Layer 11 of a small transformer language model trained on English Wikipedia (21 layers, counted from 0, width 128).
A neuron adds its activation times its output weights to the MLP's output. To switch it off is to set its activation to zero at one token and run the rest of the model.
A neuron's activation on a vector x is quick GELU(weights . x), where the dot is the dot product. Quick GELU of z is z times sigmoid(1.702 z).

Input weights of the MLP neurons that the questions are about. A number n stands for n times 0.0079.
n169: -3 -12 8 6 -23 -41 12 0 9 23 23 -11 -3 -36 -36 -36 19 13 -26 -6 24 -12 14 -44 -28 7 -1 26 9 2 13 -28 -3 27 -40 1 -20 17 -36 -25 -7 -35 16 -22 4 -43 -4 12 19 -38 18 64 -4 1 1 -43 9 -6 31 -18 -18 19 9 11 -11 22 15 4 -8 -46 -9 0 34 -11 -6 35 -10 40 43 29 -17 17 0 -25 6 -22 4 -3 27 -13 -2 2 -59 -9 -13 10 10 -11 4 18 24 19 -4 8 -3 -22 -6 -12 5 4 -11 12 10 30 -13 35 -10 9 42 -25 61 -4 -33 49 -5 1 34 24
n219: -4 -71 9 -42 10 13 -16 4 0 -18 -3 -48 -28 15 31 31 -28 -24 -11 11 -22 30 0 -22 15 17 7 -18 38 40 -37 20 -11 -22 -33 -17 -11 7 -43 14 52 -31 9 6 9 33 -43 12 -61 -35 7 -15 -24 -7 -26 -9 -8 14 10 58 -19 64 23 -34 -16 -6 11 39 -25 21 14 -11 12 30 -43 9 -23 -6 8 -50 -4 28 -47 5 11 -17 -35 -1 -52 9 54 13 -28 -11 39 -7 54 -40 23 -6 18 7 -7 13 6 25 18 7 1 -11 67 9 70 72 4 -7 -2 -15 -52 3 5 5 26 26 -3 -16 53 -24
n230: -34 -20 -1 22 -8 -13 27 0 8 9 60 -45 -8 -5 6 5 -12 -21 36 -8 -14 -3 16 -49 -22 -36 16 67 9 -1 -19 35 40 18 9 -44 -13 -13 -19 36 -6 -22 -25 8 18 -40 -36 38 23 -15 31 -58 -11 -8 -13 -27 -27 5 22 -11 40 -22 23 48 -21 -6 -28 19 -3 -25 56 2 19 -11 40 -33 6 -26 -10 -26 -16 -28 17 9 27 -5 -10 10 18 39 24 0 -24 -5 -34 14 22 -25 18 3 13 -4 -10 -7 -28 -33 30 17 2 17 2 -44 -6 -39 36 46 23 -25 9 -28 20 -43 -3 32 -44 -4 5 20
n265: 8 23 -20 -28 39 -22 -13 16 -6 -27 0 10 -10 14 40 16 33 61 -36 18 5 21 -25 -3 -9 25 35 48 36 18 0 -42 32 -31 -17 9 23 -7 6 5 -19 41 -27 12 30 30 3 -9 -9 -14 25 -23 8 -9 -21 33 -29 -13 33 -33 -44 -15 17 32 -11 -6 -42 0 -38 4 13 19 20 -6 23 -15 16 34 -6 -31 -60 -41 -27 33 -16 34 3 0 20 -17 -28 -21 -17 -16 -41 -2 3 -33 22 30 14 35 -16 3 7 -21 -10 -5 -20 23 -13 -75 15 -4 -18 49 -31 -64 0 -10 5 -39 -16 19 -51 -13 19 32
n283: 19 11 -26 -7 17 8 -55 8 -4 27 -3 -14 -22 -22 -18 -20 6 20 10 -61 24 -33 -16 1 -3 19 0 44 14 0 -39 48 -5 6 -1 -37 -28 18 3 -6 23 13 8 -21 -4 5 -9 16 23 -5 -18 -15 0 -5 -30 21 31 25 -32 -10 -10 77 46 22 5 4 5 -8 -3 28 -11 -12 -6 -19 -5 28 -11 39 4 -3 -8 -5 -1 22 -11 26 9 -41 3 4 -17 26 -20 -8 10 7 -4 -33 -19 20 11 -9 6 29 32 0 32 -3 2 -13 35 16 -1 -25 12 2 23 6 -3 -44 -13 13 -14 22 21 4 -32 20
n286: -57 -7 30 -17 -5 30 46 17 -19 12 51 -5 5 -17 29 -19 19 28 -10 -5 -6 -26 35 -13 -5 -21 -17 -13 -28 -12 -21 20 2 -14 -24 -63 -19 8 6 -17 -22 -42 40 5 -7 -62 -7 39 -27 2 20 -9 10 -10 11 -40 -3 45 7 32 -26 15 37 -32 1 38 -22 29 -23 -1 -7 -21 -5 23 -11 -14 38 -17 6 34 -3 22 19 16 14 18 15 4 -13 -55 10 2 -1 -21 66 -25 13 2 -12 -17 18 -19 -17 -14 -3 -29 6 9 3 5 5 -4 9 -13 -21 -2 -14 42 29 1 -4 -48 68 -4 -22 -49 25 -8
n350: -35 -50 5 -11 12 4 4 28 -16 -3 13 -8 24 11 -40 -11 19 25 44 15 38 -1 2 -6 -8 -19 17 13 30 22 23 -14 -19 -8 5 8 17 6 -20 -50 -7 -22 19 9 -10 -12 -1 -6 19 -30 5 -6 -1 -6 46 -21 42 -10 29 33 1 4 3 20 -40 -4 8 34 -4 12 39 14 6 14 -3 9 15 -20 25 14 14 -11 -2 -1 -39 -2 -11 -18 -18 2 -4 22 -3 -35 33 -7 4 -31 -1 3 0 21 -8 63 9 8 2 34 5 -4 38 -9 6 7 -28 31 16 4 -1 -45 50 -15 -26 49 -3 17 34 21
n353: -49 -20 -42 11 -9 13 4 12 -27 -12 -9 -9 -1 -10 -36 -6 15 12 26 10 9 17 12 3 2 -34 11 38 24 15 5 -8 -22 -18 5 1 3 35 -8 17 -1 -16 -10 21 13 -22 6 6 -11 -5 27 44 5 -38 3 -25 45 17 23 13 -15 4 21 38 -51 22 20 48 11 -9 11 -21 20 22 9 33 46 -1 32 -28 -24 15 -8 3 24 -12 20 1 -38 -14 24 17 -27 -29 5 5 3 -50 -8 -1 -7 17 3 8 15 -4 43 -14 26 9 30 1 5 24 -2 26 -2 38 16 -3 21 -7 26 13 -25 10 7 0
n380: -78 2 -33 -47 11 20 -9 50 19 -12 -32 -11 -70 24 6 -26 30 -22 -25 23 -58 -15 4 6 59 -9 -11 6 -13 -9 -25 52 31 -29 -86 -14 -39 -38 25 5 -14 23 19 10 61 -31 -43 -25 -9 -12 -58 0 -60 15 33 -3 -15 55 -43 64 -7 -31 -20 5 -2 -10 4 59 -5 18 -5 45 8 -43 48 -13 22 -56 36 -7 -35 52 -44 48 -8 -5 -31 -27 -50 -6 -38 -36 -10 -20 33 -19 7 23 -47 -22 39 38 -2 -22 -21 -14 -9 21 -95 -24 43 36 -1 51 9 27 10 29 71 -10 0 -18 -79 34 -6 23 -10 -5
n441: 33 -71 4 5 7 1 44 -1 12 -39 19 -4 4 33 29 -22 -16 -3 -46 -14 -33 1 5 -3 27 -6 -14 52 3 -14 -1 -11 -9 -7 0 5 0 -32 -11 7 -12 -4 40 -8 25 -19 -16 -20 -43 -21 -6 -17 -43 1 4 15 52 -7 12 29 -5 -4 -7 -30 -6 -9 18 10 23 -17 -18 -8 -7 37 9 29 29 4 -34 12 12 -23 -39 -18 4 46 -29 23 -21 -15 -3 6 -10 -14 -11 15 34 14 35 -11 -2 -10 -11 28 -13 31 28 -13 -2 21 -7 -19 6 25 -41 -8 -28 9 15 -4 -1 24 33 -5 -19 -23 -23 -29

Output weights of the MLP neurons that the questions are about. A number n stands for n times 0.014.
n169: -2 2 -14 -4 23 17 3 -8 1 -13 -7 -3 -10 12 4 8 -11 -6 33 20 -2 -1 9 31 11 -12 0 -5 -10 16 -15 13 5 -9 7 4 -6 0 5 -15 0 34 1 7 -2 15 -1 -26 -8 18 6 -6 16 8 5 5 -6 11 -3 -10 -18 -7 -2 -8 -13 -9 2 10 4 -6 5 -26 19 3 -8 3 2 -16 -1 2 3 0 19 0 2 -6 0 -6 3 8 -25 1 1 -29 17 22 -5 5 -5 23 -20 3 -3 1 5 5 9 0 -17 -23 -2 -5 7 -9 3 -6 5 -22 -13 10 -14 16 0 -5 1 -4 -9 -6
n219: -15 -23 -14 20 7 48 3 30 26 -3 2 -1 18 -6 -3 0 19 -10 20 26 -8 -5 7 -30 2 -1 -7 17 7 -1 3 -4 -5 11 -40 -18 -28 19 -2 -15 8 10 -33 -11 15 -1 -4 10 0 -25 -4 0 17 22 -12 3 41 3 0 1 3 16 -26 1 2 -13 20 -8 6 0 -24 -1 -1 7 -21 22 0 3 -12 -16 4 -4 10 15 0 -34 -17 0 0 31 -20 5 25 -2 -16 -7 3 0 -5 0 -12 -26 -2 3 -7 -28 -13 16 -16 -7 1 5 -14 -19 3 -8 32 12 14 20 11 11 -12 -8 20 9 8 9
n230: -4 7 2 11 -9 -24 3 18 -7 11 6 20 -7 8 12 2 0 22 20 2 -16 10 5 -2 3 5 1 10 -12 -1 -1 -8 5 0 -8 8 -12 -6 -16 -1 -9 -32 13 7 13 -6 5 3 3 15 2 -6 -1 12 23 8 -9 -11 -13 20 -15 -5 6 -20 -5 -1 5 4 9 -12 -22 3 -11 22 -3 21 6 -1 -16 -2 -8 17 8 8 -5 9 -26 0 -18 10 -15 8 5 -19 -1 -2 4 -17 -15 -23 1 -10 -10 -8 -9 14 13 -18 -2 -19 1 -7 14 16 1 -16 1 7 -11 -1 3 2 16 -4 19 21 12 -1
n265: 10 23 26 26 -9 -4 -7 -23 12 -17 15 19 -2 -7 -16 7 -11 -15 0 -24 14 10 -13 9 -1 -1 3 -12 5 -10 -17 17 -3 11 4 12 5 12 4 1 -19 -26 -17 -5 -7 6 8 20 1 16 0 -11 13 0 -5 6 -7 -10 12 1 7 -7 -22 10 2 -7 -11 4 25 -2 1 6 8 3 3 2 0 -3 -6 -7 7 -14 -13 -6 0 10 8 7 -21 -7 -10 22 -10 -2 4 15 -11 2 -8 -17 24 4 4 -12 6 -20 5 -5 13 7 -32 4 8 12 8 -21 1 4 35 21 -28 -9 -11 -19 18 -11 4 8
n283: 1 -15 -4 -13 32 -12 28 -3 -1 -5 -9 14 -5 -1 0 -7 -2 2 -1 9 -12 14 5 -2 -7 -5 -10 -2 -12 -3 16 -8 2 -6 -1 -5 19 10 -3 4 -18 -2 -2 -10 -14 19 3 -5 4 -20 13 7 -8 -5 -7 -17 -5 -7 9 18 6 -14 -11 1 -8 1 3 -1 -15 -10 -1 -14 -2 10 1 -2 10 -6 0 -23 -7 10 3 2 7 0 2 14 1 6 -3 11 0 14 -4 4 -4 -2 4 0 0 3 5 -11 -9 -4 -25 -9 9 3 -9 6 6 8 8 1 6 2 -4 1 22 1 14 -4 -18 10 33 -18
n286: 17 -16 -32 -2 -6 -2 -13 -2 -11 -19 -16 27 13 -2 -10 -6 -10 -10 2 -20 8 -4 -5 0 -8 -1 -2 26 3 -9 8 -9 1 -2 1 8 1 11 -2 9 9 27 -3 17 12 -3 12 8 3 12 22 -11 12 2 -1 3 15 0 18 7 0 6 8 6 2 -4 18 11 -8 3 2 -8 -2 3 -2 -8 -15 -6 -6 -9 27 -2 2 -16 5 14 5 -18 -1 12 4 4 -3 -4 -11 26 -12 -12 0 11 2 -4 9 -2 -3 -6 17 -2 -4 -14 -7 0 2 9 -3 -9 13 -28 -2 -1 14 -5 -17 -19 -22 -8 18 -3
n350: 11 -6 4 0 -1 4 2 0 -8 -7 -6 -5 -12 5 -9 -2 -2 -8 7 6 3 3 12 1 -8 -15 2 15 -1 0 17 -1 3 8 5 -1 1 8 -1 5 -5 3 -1 -1 5 6 7 -9 5 36 6 1 -4 -3 -3 1 8 -6 5 -4 9 3 1 2 -36 15 1 -1 9 -3 -1 -10 -6 2 -5 -3 18 3 -5 -4 3 -4 -5 8 1 -2 -2 0 -5 -2 -4 7 -11 -11 8 -5 -16 -7 -7 5 -81 2 4 6 4 3 8 5 -7 -10 -9 12 -6 10 2 4 7 -3 3 6 0 2 -3 14 -5 -4 20 6
n353: 5 -20 -4 -11 -4 17 6 13 -8 3 1 -5 -7 -10 -4 -4 15 4 -9 12 -5 0 4 4 -4 -13 3 4 2 0 -8 -12 2 -4 5 11 -4 3 -1 9 -11 -3 -7 -21 -5 4 3 4 6 19 9 -2 -15 -9 -3 2 10 12 -4 -9 7 1 -1 12 -27 -3 8 15 6 4 7 0 -5 13 -5 7 22 -1 -5 -5 -5 -1 -5 10 -3 2 -3 -6 -2 4 8 -5 -18 3 -2 7 -32 -12 3 7 -92 13 11 5 12 -3 7 -1 10 -7 8 13 -10 2 0 9 2 1 11 6 -7 11 17 -5 4 13 0 7
n380: 11 14 -9 -24 24 -19 -1 -12 6 -26 -18 -18 -10 -10 5 -12 19 -3 8 6 -32 4 5 -17 -12 34 5 4 7 18 -21 -6 -10 2 -8 7 5 19 -1 -18 5 -13 -8 27 10 -20 -25 -36 -10 -16 -12 35 -17 -3 -6 -12 4 3 -11 27 1 47 -5 -13 -6 -1 -17 15 4 5 0 29 27 25 -26 -5 11 -25 41 -19 -33 4 -4 -3 -11 2 -6 8 -26 16 12 -31 1 3 -16 -22 -7 20 18 27 1 -20 3 -8 -2 3 21 19 0 27 20 17 -12 -16 24 9 53 -15 7 3 -11 17 -11 16 -5 34 -23 22
n441: -6 10 1 -22 -1 0 -5 -9 1 -9 0 -4 -9 1 -4 10 14 0 15 -9 -11 -14 11 4 4 -10 -11 -4 -16 10 12 3 5 2 -11 5 1 -6 8 0 11 -12 -16 21 -9 -9 7 16 11 -13 -18 6 22 -14 -6 -6 -13 33 5 1 -3 -8 9 33 4 11 12 16 27 -2 -24 0 -6 3 9 0 -10 3 1 -5 12 29 2 -16 -9 -19 3 6 1 7 2 10 11 15 -16 -5 -6 17 -7 -7 3 5 3 -32 17 -10 3 -20 -19 -13 -4 2 -1 14 9 -17 23 6 -2 2 -5 -3 -9 -1 -20 -13 2 0

Each question names a token from some text and the token that comes next. It shows the vector x that enters the MLP there. A number n stands for n times 0.036.

Then comes g, the gradient of the next token's log-probability with respect to the MLP's output, scaled to length 1. A neuron's effect is roughly proportional to its activation times (output weights . g). A number n stands for n times 0.0037.

" and", then " Research"
x: -5 0 42 2 11 -3 -24 -16 -10 3 21 14 11 16 -6 25 13 16 8 -9 4 -1 -10 7 5 6 11 -19 -1 8 -8 -16 0 -16 1 19 -20 6 20 -12 -5 -10 39 16 -29 -18 -4 -13 -10 -1 25 -22 4 46 25 0 -2 -11 36 -19 17 -4 20 30 -1 27 -9 21 70 -31 -1 5 -30 -13 -24 -10 -5 -8 2 7 11 -12 2 5 19 0 11 -4 -16 -1 12 -6 57 26 10 20 10 11 32 0 -84 -17 40 24 13 -22 -28 -13 28 -5 -24 0 7 5 6 13 36 3 8 11 4 2 6 -16 35 10 -5 3
g: -10 1 -25 32 14 34 -10 28 8 21 -42 -21 6 -6 -13 -34 13 -32 67 -13 -3 38 7 23 52 -16 -23 -16 -4 25 24 -5 8 11 -9 7 48 17 5 -23 2 -22 12 13 -30 -9 4 -1 34 16 -46 8 2 18 5 11 9 34 26 -21 -5 -16 -1 -45 3 52 -25 -12 -17 2 -40 8 20 0 -20 -17 -31 15 -16 35 11 -27 -22 15 -9 -72 24 -16 3 20 -20 4 -39 24 -20 -27 0 18 8 21 -22 -8 5 -45 -28 6 15 -3 -15 -7 -19 32 -30 -11 -4 -51 14 29 9 8 0 -4 -24 36 29 57 8 -15
Which neuron, switched off, lowers the next token's probability most? n350

" defeat", then " to"
x: 22 -14 -3 52 -8 2 14 9 21 -25 29 39 9 -1 -3 1 15 6 2 17 28 14 19 11 6 8 22 8 7 -5 2 25 0 -30 -17 14 4 -6 9 11 0 30 -17 24 6 0 31 -31 -14 14 1 -12 29 10 2 -12 -18 15 1 -35 1 5 -8 -13 -1 0 -16 1 20 69 -13 -7 -6 -15 -19 -23 -30 5 3 21 -13 -17 11 14 4 12 30 16 44 -6 -3 -7 32 11 -5 38 -9 11 24 5 -83 -47 8 -17 13 42 -23 19 2 56 0 3 11 11 -19 6 4 -42 -7 -4 -4 9 -36 -6 13 1 12 3
g: 47 17 -18 10 -36 -13 -7 36 28 22 -11 5 -4 21 8 33 16 -7 1 22 23 14 -33 -20 -23 -18 20 -37 -33 24 -1 -36 9 23 6 -8 -36 -18 41 5 8 -13 -45 -20 -2 18 -16 3 0 13 9 -47 -14 14 32 -30 -43 -18 8 -4 5 -64 11 45 -32 30 33 -49 -35 -10 18 -25 9 16 20 30 26 7 12 -17 -36 -13 2 -31 54 -17 -19 -3 19 21 -5 4 -48 7 -5 5 1 -8 9 -5 16 -6 -12 14 10 44 16 7 4 28 6 28 7 54 17 -24 -25 -27 4 49 -43 -17 10 -1 -8 -14 -6 -21
Which neuron, switched off, lowers the next token's probability most? n265

"F", then "U"
x: 14 46 19 45 9 0 18 -14 18 11 -26 -15 16 11 -8 1 2 7 -5 12 -20 -18 12 11 -13 23 -37 -5 -10 11 16 6 20 4 50 -38 -5 -7 18 8 -4 -20 -36 11 16 -1 20 -7 11 56 39 -15 4 8 30 -8 12 -11 25 -39 20 -5 17 11 -1 -3 13 17 11 -5 -1 -12 -1 -2 -16 -32 -7 -17 8 21 49 -9 -10 -38 -5 1 21 -4 44 38 7 4 -30 -1 0 12 -26 -5 -6 9 -75 -50 7 -6 10 -1 13 -6 1 33 -11 12 -31 -4 -2 -29 14 -10 29 -4 6 15 -6 16 27 1 14 7
g: 5 -15 14 -39 25 8 -30 -4 -27 -27 -28 9 -13 -28 4 39 -44 18 18 18 1 26 -2 -30 44 24 -20 26 -11 -19 7 -5 -19 -3 18 -1 -6 0 -44 1 -6 -40 33 -9 7 7 -13 -26 8 27 -19 11 -12 5 35 -13 -3 26 -49 35 -21 -4 10 13 42 0 -2 13 36 -3 7 30 -16 10 -36 5 -59 -5 -6 -14 20 3 21 60 -17 5 -19 6 -19 15 -15 42 24 3 -13 11 -16 -30 -37 -24 -16 22 41 -7 12 -7 1 -15 15 10 37 42 19 -28 1 -34 54 2 -20 34 -82 3 12 -9 8 -18 -4 7
Which neuron, switched off, lowers the next token's probability most? n230

"\n", then "In"
x: 2 2 11 17 15 50 6 1 23 6 -1 14 -3 4 3 -6 5 2 13 7 -1 -12 11 40 -5 22 -6 -16 2 0 16 -16 -10 0 -13 25 -2 5 8 -10 -5 -4 12 29 5 -2 -3 0 -7 40 -13 -19 12 14 11 -11 3 8 3 31 -1 1 12 -15 -1 -2 8 17 30 29 6 -17 -16 3 -7 9 -14 -12 10 12 -18 11 6 0 -11 2 11 -8 -17 -7 12 -39 -8 0 16 31 -4 7 9 -11 -82 12 22 1 0 -3 -2 -24 -3 4 16 46 -8 10 13 6 11 1 9 0 -17 1 -13 5 26 9 -14 -14
g: 47 -5 -3 -23 31 -28 -3 -8 1 -28 -17 -6 -27 16 -8 7 -24 6 7 24 7 -9 5 40 -14 -3 -33 46 46 18 -12 -39 13 -16 -18 39 -19 19 9 -34 -1 -35 8 16 0 -35 10 -18 -26 -8 -6 27 -19 -9 18 -9 25 -19 7 -9 39 -41 -12 -10 21 -5 -24 -23 -26 22 26 -19 -17 27 41 -21 -2 11 36 24 59 -2 7 29 -15 6 -9 -1 -11 12 48 -5 -15 -39 21 6 -4 37 -50 15 4 30 17 -44 9 -27 -21 -12 52 -30 -22 -16 -39 49 -20 -29 -2 10 20 -31 -2 15 6 -4 -14 51 13 -20
Which neuron, switched off, lowers the next token's probability most? n380

" Ru", then "g"
x: 7 9 -15 56 -9 -11 14 -25 25 3 -13 33 -6 28 -13 22 -3 9 46 19 -23 0 2 29 -6 -6 -25 16 -24 -5 15 21 -7 29 -18 -17 5 12 16 9 15 2 -4 -10 4 -22 -16 -3 20 35 29 5 1 16 22 -8 -20 -16 7 -17 14 -15 -1 28 -1 14 4 12 43 47 2 -12 4 14 -6 2 -61 -21 -2 24 59 -28 -14 -1 -4 5 -10 -42 26 10 33 0 8 43 -2 51 -38 -2 22 -6 -71 2 13 -5 9 8 26 6 50 6 -28 14 -34 -29 20 -12 -9 -26 -4 11 -16 35 -2 7 16 -15 12 36
g: 14 9 -11 0 -4 13 17 -21 -36 41 -19 20 -22 -2 -31 -20 -11 34 14 11 29 11 -2 -38 -17 -43 -40 17 17 -6 19 30 -8 -7 2 -7 7 -62 -30 29 18 -43 -24 18 19 -15 39 8 -12 -2 41 38 -24 -11 -33 -3 -21 -19 -7 -47 -2 -1 26 -27 -44 -29 -5 16 -21 -14 13 -14 -43 11 73 23 1 10 29 -27 11 15 14 5 -22 -6 11 12 -24 -29 -5 4 37 12 42 5 33 -7 -9 7 22 -20 16 33 0 -23 24 -10 -22 25 -23 -14 -42 48 -1 9 14 -6 -5 -3 0 -20 5 44 50 7 -12 2
Which neuron, switched off, lowers the next token's probability most? n230

" U", then "l"
x: -8 17 13 32 -1 7 26 14 37 16 -16 9 -14 17 -11 24 -28 12 12 23 -1 -5 -6 9 -19 14 -28 32 -20 13 14 -3 3 57 -4 -9 -8 -10 9 4 20 1 -35 19 24 -5 11 -22 7 62 0 -7 -20 1 32 -23 -6 8 8 -24 27 -11 11 12 -1 9 -5 28 25 34 -9 11 -1 6 -1 -24 -28 -20 2 27 20 -32 18 -17 19 21 -2 -30 -1 -1 36 12 -12 8 -17 -4 -33 30 3 -16 -76 -4 1 13 12 31 -14 28 35 -2 -17 25 -27 -22 10 -24 17 8 8 13 -6 -6 -4 -23 26 -11 18 -20
g: -6 5 -7 -31 44 -42 -27 -28 -20 -12 1 9 -24 13 -22 7 -43 3 32 30 27 7 12 -29 -41 7 -14 -20 20 -7 32 44 3 -51 -38 27 14 23 6 -17 -11 -40 13 -28 3 -16 -58 12 0 41 21 -33 -21 15 4 -4 31 6 18 22 -28 -14 31 36 1 -20 29 39 26 9 11 -18 -27 5 34 13 -8 -3 9 21 -48 -2 8 -3 23 26 -30 -9 4 39 28 17 4 11 -13 -21 -29 -1 -8 9 4 30 -27 -46 -26 17 15 -17 28 -3 -41 -12 4 -24 43 -1 -28 40 -33 -16 25 28 25 3 11 9 -13 -8
Which neuron, switched off, lowers the next token's probability most? n230

".", then " Follow"
x: 2 3 1 52 17 26 0 -6 2 9 -7 5 12 -1 3 5 -13 0 20 2 6 13 3 36 -17 5 3 -3 9 -12 8 -1 -19 9 -5 9 -6 4 -2 7 -16 -5 -7 15 16 13 12 -18 -6 35 3 12 7 17 14 -22 25 11 11 0 10 -1 5 5 -1 -13 -12 -5 18 15 -16 -23 -14 12 -3 19 13 7 2 9 10 -19 23 7 -4 5 36 3 -11 -1 13 -11 5 26 -10 24 -2 16 5 -16 -91 2 9 11 29 2 2 -27 -12 1 7 19 10 -2 1 -16 2 4 -6 11 4 0 19 -18 11 3 -19 -9
g: 35 1 -8 -17 -3 -15 -1 11 -38 -8 13 -11 1 -34 -11 -5 -17 -4 -14 -18 -7 16 21 19 8 1 -1 4 28 -6 -19 -16 -63 -37 6 22 -1 2 10 -43 -13 1 9 -10 8 -53 5 27 0 -11 -10 -28 -9 -22 -7 -4 24 5 76 -35 -30 -19 -18 27 -2 1 -7 -9 8 -5 -27 53 9 45 6 0 9 43 -5 4 2 -14 11 41 49 33 -18 -5 -31 -13 62 22 10 -19 25 -12 17 15 -59 25 7 30 -59 18 25 -1 -2 0 31 -28 -3 -17 -1 30 7 -5 -38 -25 13 10 -30 -21 44 27 -9 15 22 -23
Which neuron, switched off, lowers the next token's probability most? n353

" the", then " Chart"
x: -18 -12 19 27 -15 0 6 23 14 0 -17 6 21 -6 -3 6 -15 11 -3 -6 10 7 -12 20 1 35 1 0 5 3 -1 -2 19 -4 -2 9 10 12 15 -4 1 7 -24 8 1 -2 -22 12 8 6 -22 -13 -19 13 0 13 14 15 33 -42 47 11 -6 10 -1 22 26 15 31 71 -7 6 -39 1 -3 -2 -27 14 6 -4 -6 -16 -30 9 -17 -3 12 -5 37 9 -2 7 28 1 -2 13 14 0 8 -5 -89 -9 3 14 9 25 2 10 32 16 29 -1 17 -28 18 -1 16 2 14 -17 6 -2 -2 3 32 -4 -8 -12
g: 31 -1 -24 0 5 4 26 -4 -3 14 9 3 57 -55 18 -18 -7 10 12 47 -17 -7 -9 -6 -16 -4 -26 -12 -24 16 -17 23 36 27 -14 -34 2 10 21 -31 10 6 -6 -3 13 19 44 -5 23 -14 -23 21 63 20 -34 15 -10 -15 -40 14 -7 -24 -50 -31 21 23 -20 -1 -9 18 8 -4 -12 13 39 -4 -40 8 -10 60 -20 -10 12 -60 -3 -65 -16 -1 -22 11 13 7 -8 17 13 26 -7 20 9 -10 -31 13 -33 2 -73 1 19 -5 -3 -13 12 3 5 -7 14 35 30 15 28 -8 8 -23 7 12 -41 34 -28 4
Which neuron, switched off, lowers the next token's probability most? n283

" post", then "graduate"
x: 17 7 29 40 -6 -3 27 -6 21 -4 13 -9 27 7 3 -7 -16 29 -20 -26 -3 19 24 20 23 2 2 -1 -5 7 6 -19 11 42 -2 -13 11 14 -48 3 -27 21 4 36 -2 -19 35 3 9 5 4 58 -6 24 7 -8 4 -11 34 -11 24 11 21 20 -1 51 7 -1 14 37 25 3 -2 -36 -23 23 -25 8 6 -5 21 -25 3 -20 1 6 22 20 -32 -16 -12 -27 24 12 -25 -6 -16 4 15 4 -80 2 54 -39 -19 15 -21 -40 33 8 -6 -17 -17 8 -11 -9 12 -4 7 -7 -5 6 -18 -12 30 6 4 1
g: 3 -35 -36 -4 28 1 17 10 36 -27 -47 -40 27 12 -6 -3 13 -11 30 -15 -19 4 -8 -16 9 5 6 -4 -42 -7 -5 13 52 6 11 -9 27 13 13 -13 2 -1 28 -11 -29 8 -21 32 -17 28 16 21 4 -22 -7 -3 23 -14 -7 -9 -18 9 64 29 36 -18 -2 5 -9 7 -5 2 -18 -26 13 -9 -3 10 -7 -12 42 -61 11 -29 15 22 15 -35 -26 27 -2 -17 -27 -12 -39 73 -2 -11 -6 -15 -1 29 10 -11 7 -15 32 13 -5 2 -19 30 4 -37 -14 -74 45 22 2 55 -14 -35 25 12 -10 -30 18 -23
Which neuron, switched off, lowers the next token's probability most? n169

"ense", then "s"
x: 42 16 18 17 -13 0 49 -30 18 3 -9 43 34 -1 5 -32 -12 3 -3 -6 28 10 2 7 -5 14 -31 4 -2 12 5 -20 -23 8 0 9 18 16 17 -9 11 -11 43 20 8 17 -3 7 4 6 -10 3 5 -15 7 11 3 18 29 -3 9 13 2 13 -1 18 -33 -3 5 10 -1 -30 -3 -16 -17 -10 -12 0 0 24 11 14 -13 -8 3 -9 15 23 35 -14 -6 -29 35 -22 2 18 -30 21 37 -3 -83 -35 20 56 -2 2 -3 -18 7 4 -20 -19 9 33 -10 -21 25 -2 11 2 4 -6 4 -4 12 7 19 4
g: -22 -22 29 4 2 5 -25 -9 -34 -3 -41 -7 13 23 -24 41 -40 26 29 28 -20 7 -8 1 -3 -23 -38 7 40 50 -6 -9 -20 9 -10 9 34 -27 9 -34 -23 -18 -3 -30 19 2 -37 44 -1 -9 -15 -18 -23 -3 8 2 -41 -1 -2 -2 -45 -12 -7 35 -5 25 6 26 5 10 23 15 57 -43 0 17 -16 5 -14 53 -7 19 -5 -2 27 -5 -11 15 -21 24 -35 21 -22 -26 -26 31 10 17 23 14 20 46 -32 20 -17 52 -34 -15 -6 11 -5 -19 10 74 4 -13 -15 -18 -6 -15 -24 -6 39 -5 -18 -19 -12 34
Which neuron, switched off, lowers the next token's probability most? n441

" in", then " France"
x: -1 -5 4 11 6 -13 3 0 -5 18 3 15 19 3 -9 10 0 0 24 31 6 3 -8 16 -27 20 -13 -3 30 13 18 10 -8 -21 -5 -13 18 -7 3 -8 11 -9 6 15 8 7 10 5 12 42 1 22 27 1 44 -9 -20 16 12 -4 50 -19 -15 21 -1 4 16 9 1 15 -17 -11 -28 -2 -3 14 -5 -14 -2 9 8 -20 17 -5 -3 1 10 7 -9 14 5 -14 36 21 4 10 -2 25 9 17 -86 -7 36 -11 8 5 -10 13 27 4 -20 -6 -7 6 -7 0 20 -5 -28 -6 8 -3 -2 0 3 7 -14 11
g: -16 -18 19 -11 7 14 3 -23 -18 12 -29 45 10 -8 -15 -71 -38 8 -12 -16 16 6 36 2 -11 -46 -14 -1 8 35 -4 20 1 -24 4 -1 20 53 18 1 -35 35 18 -10 -3 43 -33 -26 -6 -3 49 16 -21 14 9 -23 15 -10 -26 -18 -15 -36 38 18 -7 -11 22 37 23 12 17 -33 -29 14 -1 -1 13 -4 -8 -27 38 19 32 22 23 -26 -44 20 -20 -14 -15 28 -3 -11 0 -5 4 10 -31 -18 -4 -33 -31 18 -8 7 10 15 -49 24 1 -22 -12 24 -6 8 1 -7 33 -25 14 16 -71 44 18 2 51 5
Which neuron, switched off, lowers the next token's probability most? n350

" a", then " business"
x: 15 -21 -2 25 -6 -3 24 13 14 -14 -2 14 21 9 -4 5 7 14 4 -6 -16 -11 0 20 -1 7 -7 -8 -14 -8 12 -17 16 -8 19 -32 13 -6 16 -2 4 -28 23 20 13 5 -7 -18 13 21 -1 -3 -10 25 -7 19 1 28 22 1 32 2 9 14 -1 0 15 12 -13 25 -10 -13 -22 15 3 6 -1 -10 -2 27 -18 -16 1 -11 12 -4 -9 5 47 17 -12 -15 69 38 -6 8 -2 16 10 -16 -87 -4 12 4 0 33 14 27 42 10 1 -15 22 4 49 -10 23 -12 -2 0 -2 -23 -6 6 7 2 -25 -7
g: 23 29 1 12 -25 -23 -42 33 -9 0 -14 12 -6 -21 4 -14 -12 38 -12 -5 -7 -51 31 33 28 18 29 20 -40 -37 -2 -12 11 36 -23 37 31 8 -57 7 5 2 -11 -7 -21 6 22 24 44 -7 26 -13 -23 -33 72 20 26 22 -5 -2 4 29 -7 -19 10 17 -4 24 17 -11 -53 -27 -26 18 4 5 -20 12 -7 -30 0 -35 -46 24 -8 27 6 -12 -69 22 -5 3 -10 9 -28 24 -3 -2 -4 -21 -27 0 9 -21 -22 -6 -4 -2 20 -28 27 -18 23 25 -3 2 -17 67 11 -11 -18 12 21 -42 -6 4 9 11
Which neuron, switched off, lowers the next token's probability most? n230